Layer 3 of a small transformer language model trained on English Wikipedia (17 layers, counted from 0, width 64).
A neuron adds its activation times its output weights to the MLP's output. To switch it off is to set its activation to zero at one token and run the rest of the model.

Output weights of the MLP neurons that the questions are about. A number n stands for (n - 500) times 0.00075.
n28: 323 277 470 700 375 680 399 425 570 439 509 428 433 360 267 464 433 434 768 469 533 789 765 518 495 516 498 500 567 416 481 574 461 489 535 601 657 741 647 583 406 412 428 721 371 298 492 628 469 552 687 416 508 209 725 508 508 537 465 196 478 477 359 512
n31: 434 143 244 495 512 598 560 492 410 629 665 234 551 483 514 604 176 375 500 517 589 634 223 786 475 647 489 733 651 342 661 676 514 514 286 188 748 522 562 551 436 586 552 327 531 392 591 756 464 417 451 367 312 243 490 584 281 249 538 507 579 881 361 607
n62: 643 722 479 548 661 407 429 398 610 264 312 537 848 299 393 702 646 605 218 504 311 620 552 458 603 362 841 412 365 870 443 630 525 578 208 563 510 254 488 771 808 342 480 713 315 652 469 371 388 560 544 450 348 305 784 313 583 317 729 489 484 924 427 176
n100: 406 407 663 411 546 426 497 456 488 466 338 668 588 469 655 679 580 349 531 535 603 450 587 514 468 541 548 533 569 502 383 389 462 306 645 570 583 386 300 337 351 361 719 523 557 201 411 428 490 557 481 640 425 444 457 490 665 460 554 547 652 489 574 567
n107: 257 567 544 777 557 367 372 484 359 315 521 636 498 491 479 278 291 30 511 720 541 357 687 628 630 738 477 384 346 654 620 627 398 424 587 421 517 415 704 520 257 500 469 377 482 341 359 484 538 472 600 272 398 250 650 559 530 670 556 438 663 438 652 608
n115: 485 446 560 456 530 466 571 411 508 556 523 688 620 548 581 479 401 607 413 418 688 583 453 524 550 493 561 483 466 480 421 321 526 483 504 372 423 496 536 521 513 536 431 548 335 498 572 530 411 579 574 387 550 452 615 431 531 543 592 525 640 430 497 453
n136: 482 400 456 635 549 650 504 567 473 598 503 225 602 471 630 402 456 395 320 406 566 407 645 529 584 625 491 691 504 487 654 462 408 529 491 581 605 683 503 523 398 532 615 656 546 470 443 541 507 590 438 213 340 449 356 649 516 479 604 451 613 495 463 383
n138: 590 464 335 185 500 648 662 492 622 338 631 463 443 472 460 401 694 378 489 690 414 298 396 481 416 639 275 507 627 590 432 551 537 422 522 409 656 664 251 570 431 425 605 434 430 515 547 379 253 473 541 459 445 567 555 354 505 781 537 395 563 603 374 595
n155: 577 645 449 631 551 651 741 537 388 395 317 703 310 557 531 434 688 572 450 694 440 526 467 454 314 602 500 457 303 502 562 727 379 402 322 566 499 748 575 382 515 492 519 573 433 581 460 523 685 624 587 402 344 704 584 495 559 339 410 719 277 578 493 574
n158: 313 453 620 531 514 488 480 525 586 485 680 639 339 494 583 494 593 618 402 681 454 556 499 588 594 295 544 562 465 470 481 495 296 525 524 409 507 512 591 136 450 512 441 550 504 404 465 345 561 563 348 496 349 285 574 319 410 441 727 592 294 547 302 437
n196: 696 402 540 317 235 819 490 454 440 518 648 469 697 501 508 466 642 372 511 264 508 513 596 373 543 624 396 456 305 511 457 305 525 410 659 290 415 540 616 587 567 408 211 485 773 432 507 332 673 403 561 578 475 406 398 509 704 479 613 669 677 544 492 583
n221: 637 477 658 625 406 530 410 639 512 378 522 470 405 497 576 625 426 595 593 710 524 715 427 345 381 462 350 529 598 466 416 488 412 469 603 363 327 514 475 518 625 384 463 497 483 295 379 441 494 433 482 367 555 400 346 784 630 240 682 395 443 402 462 707
n222: 470 618 680 399 567 851 768 469 388 668 719 616 394 597 666 444 354 260 448 380 529 580 592 627 534 498 601 539 534 486 433 447 692 519 314 461 479 536 567 375 528 456 411 521 415 494 500 693 416 490 438 672 557 311 663 591 344 414 642 461 547 663 500 512
n233: 571 626 369 337 487 542 404 747 427 634 455 561 356 188 488 382 543 465 427 703 409 455 168 715 730 484 623 711 643 790 536 422 259 371 836 451 616 363 553 247 74 973 840 495 512 552 330 530 847 625 270 658 428 784 960 577 435 249 789 317 366 435 366 207
n243: 719 578 372 332 646 450 697 557 424 547 511 533 416 491 389 627 609 487 378 525 434 641 445 344 544 558 364 450 454 506 549 383 340 481 554 515 715 509 567 415 541 496 528 459 302 332 524 495 384 437 269 382 642 591 604 543 474 287 548 445 413 480 502 637
n252: 431 468 470 531 379 480 549 603 545 464 488 534 684 424 419 501 467 512 620 455 509 441 472 399 533 587 427 521 671 481 317 649 746 493 486 472 384 571 490 376 454 377 569 461 368 498 711 709 509 564 737 435 618 466 413 567 638 462 494 687 614 573 306 413

Each question names a token from some text and the token that comes next. It shows the activations a of the neurons there, in the order above. A number n stands for (n - 500) times 0.017.

Then comes g, the gradient of the next token's log-probability with respect to the MLP's output, scaled to length 1. A neuron's effect is roughly proportional to its activation times (output weights . g). A number n stands for (n - 500) times 0.001.

" San", then " Francisco"
a: 500 500 500 500 500 500 500 500 535 740 500 557 514 500 500 500
g: 344 587 211 667 428 668 513 409 446 691 552 383 448 512 700 675 368 473 537 698 651 552 365 641 584 617 594 444 422 411 460 517 444 477 586 516 519 546 769 608 540 526 880 509 502 593 305 412 617 490 268 587 344 529 503 496 728 371 438 496 406 682 488 521
Switching off which neuron hurts the next token most? n158

" Latin", then " Church"
a: 500 525 500 500 500 500 500 500 500 500 500 500 500 500 500 500
g: 507 300 333 674 440 516 699 561 681 629 630 599 654 556 485 557 485 484 670 436 634 444 334 626 483 333 657 495 500 497 507 625 537 443 495 449 476 369 521 358 330 309 489 499 483 500 517 630 705 494 422 569 584 573 718 519 434 359 325 723 490 254 156 737
Switching off which neuron hurts the next token most? n31

" attacked", then " the"
a: 500 500 500 500 500 500 500 500 500 500 500 500 543 500 500 621
g: 411 372 566 542 554 381 687 494 707 460 558 462 728 250 456 537 530 515 660 562 387 511 649 194 513 575 569 521 492 545 383 363 480 679 374 551 246 408 358 514 385 577 359 407 753 452 632 435 561 250 852 512 573 605 537 344 506 442 538 562 534 633 529 430
Switching off which neuron hurts the next token most? n252

"*", then " "
a: 500 500 500 500 530 513 500 502 500 500 502 500 500 566 501 507
g: 577 565 305 396 406 252 538 445 598 687 593 518 620 528 415 472 605 580 577 562 647 598 296 684 584 576 538 71 509 445 549 390 667 525 436 516 422 461 444 480 658 509 556 315 726 612 480 768 591 427 518 535 698 491 275 543 481 553 396 648 519 456 584 712
Which neuron, switched off, raises the next token's probability most? n233

" Ca", then "d"
a: 500 500 500 500 500 500 500 500 500 500 502 500 532 500 500 500
g: 289 610 560 660 213 470 701 752 296 493 230 509 428 404 460 620 440 719 619 631 595 374 465 461 645 562 467 543 453 539 517 381 589 551 565 321 514 635 441 590 466 376 616 488 450 592 601 407 746 435 568 545 561 419 610 394 611 514 525 445 698 227 479 270
Which neuron, switched off, raises the next token's probability most? n222

"0", then " person"
a: 500 500 500 556 500 500 551 532 585 500 605 500 500 816 511 501
g: 426 566 477 502 142 696 624 773 665 408 525 477 696 583 392 694 676 512 298 465 607 317 307 612 426 479 419 500 399 630 356 447 393 542 635 441 400 402 431 445 626 354 497 576 567 478 354 434 445 492 454 458 482 252 554 496 265 345 355 733 550 541 566 496
Which neuron, switched off, raises the next token's probability most? n233

"tra", then "ko"
a: 500 500 500 500 500 500 500 500 500 500 500 500 548 500 500 500
g: 548 468 418 300 644 370 541 332 418 680 607 548 193 350 514 567 590 395 317 555 448 674 536 363 583 344 221 521 623 501 322 429 452 301 385 599 505 359 459 465 400 324 538 462 571 513 477 532 409 617 533 686 332 482 481 531 343 753 675 341 713 431 509 371
Switching off which neuron hurts the next token most? n222

",", then " Inc"
a: 500 500 500 500 556 500 500 500 500 500 500 500 500 500 500 500
g: 533 694 501 234 554 438 343 281 390 401 592 708 341 578 399 449 400 570 386 519 613 551 654 621 577 544 333 241 514 563 552 363 506 342 365 456 631 348 551 548 499 722 308 460 539 571 348 578 483 613 443 729 491 362 309 410 385 280 481 357 659 566 407 627
Switching off which neuron hurts the next token most? n107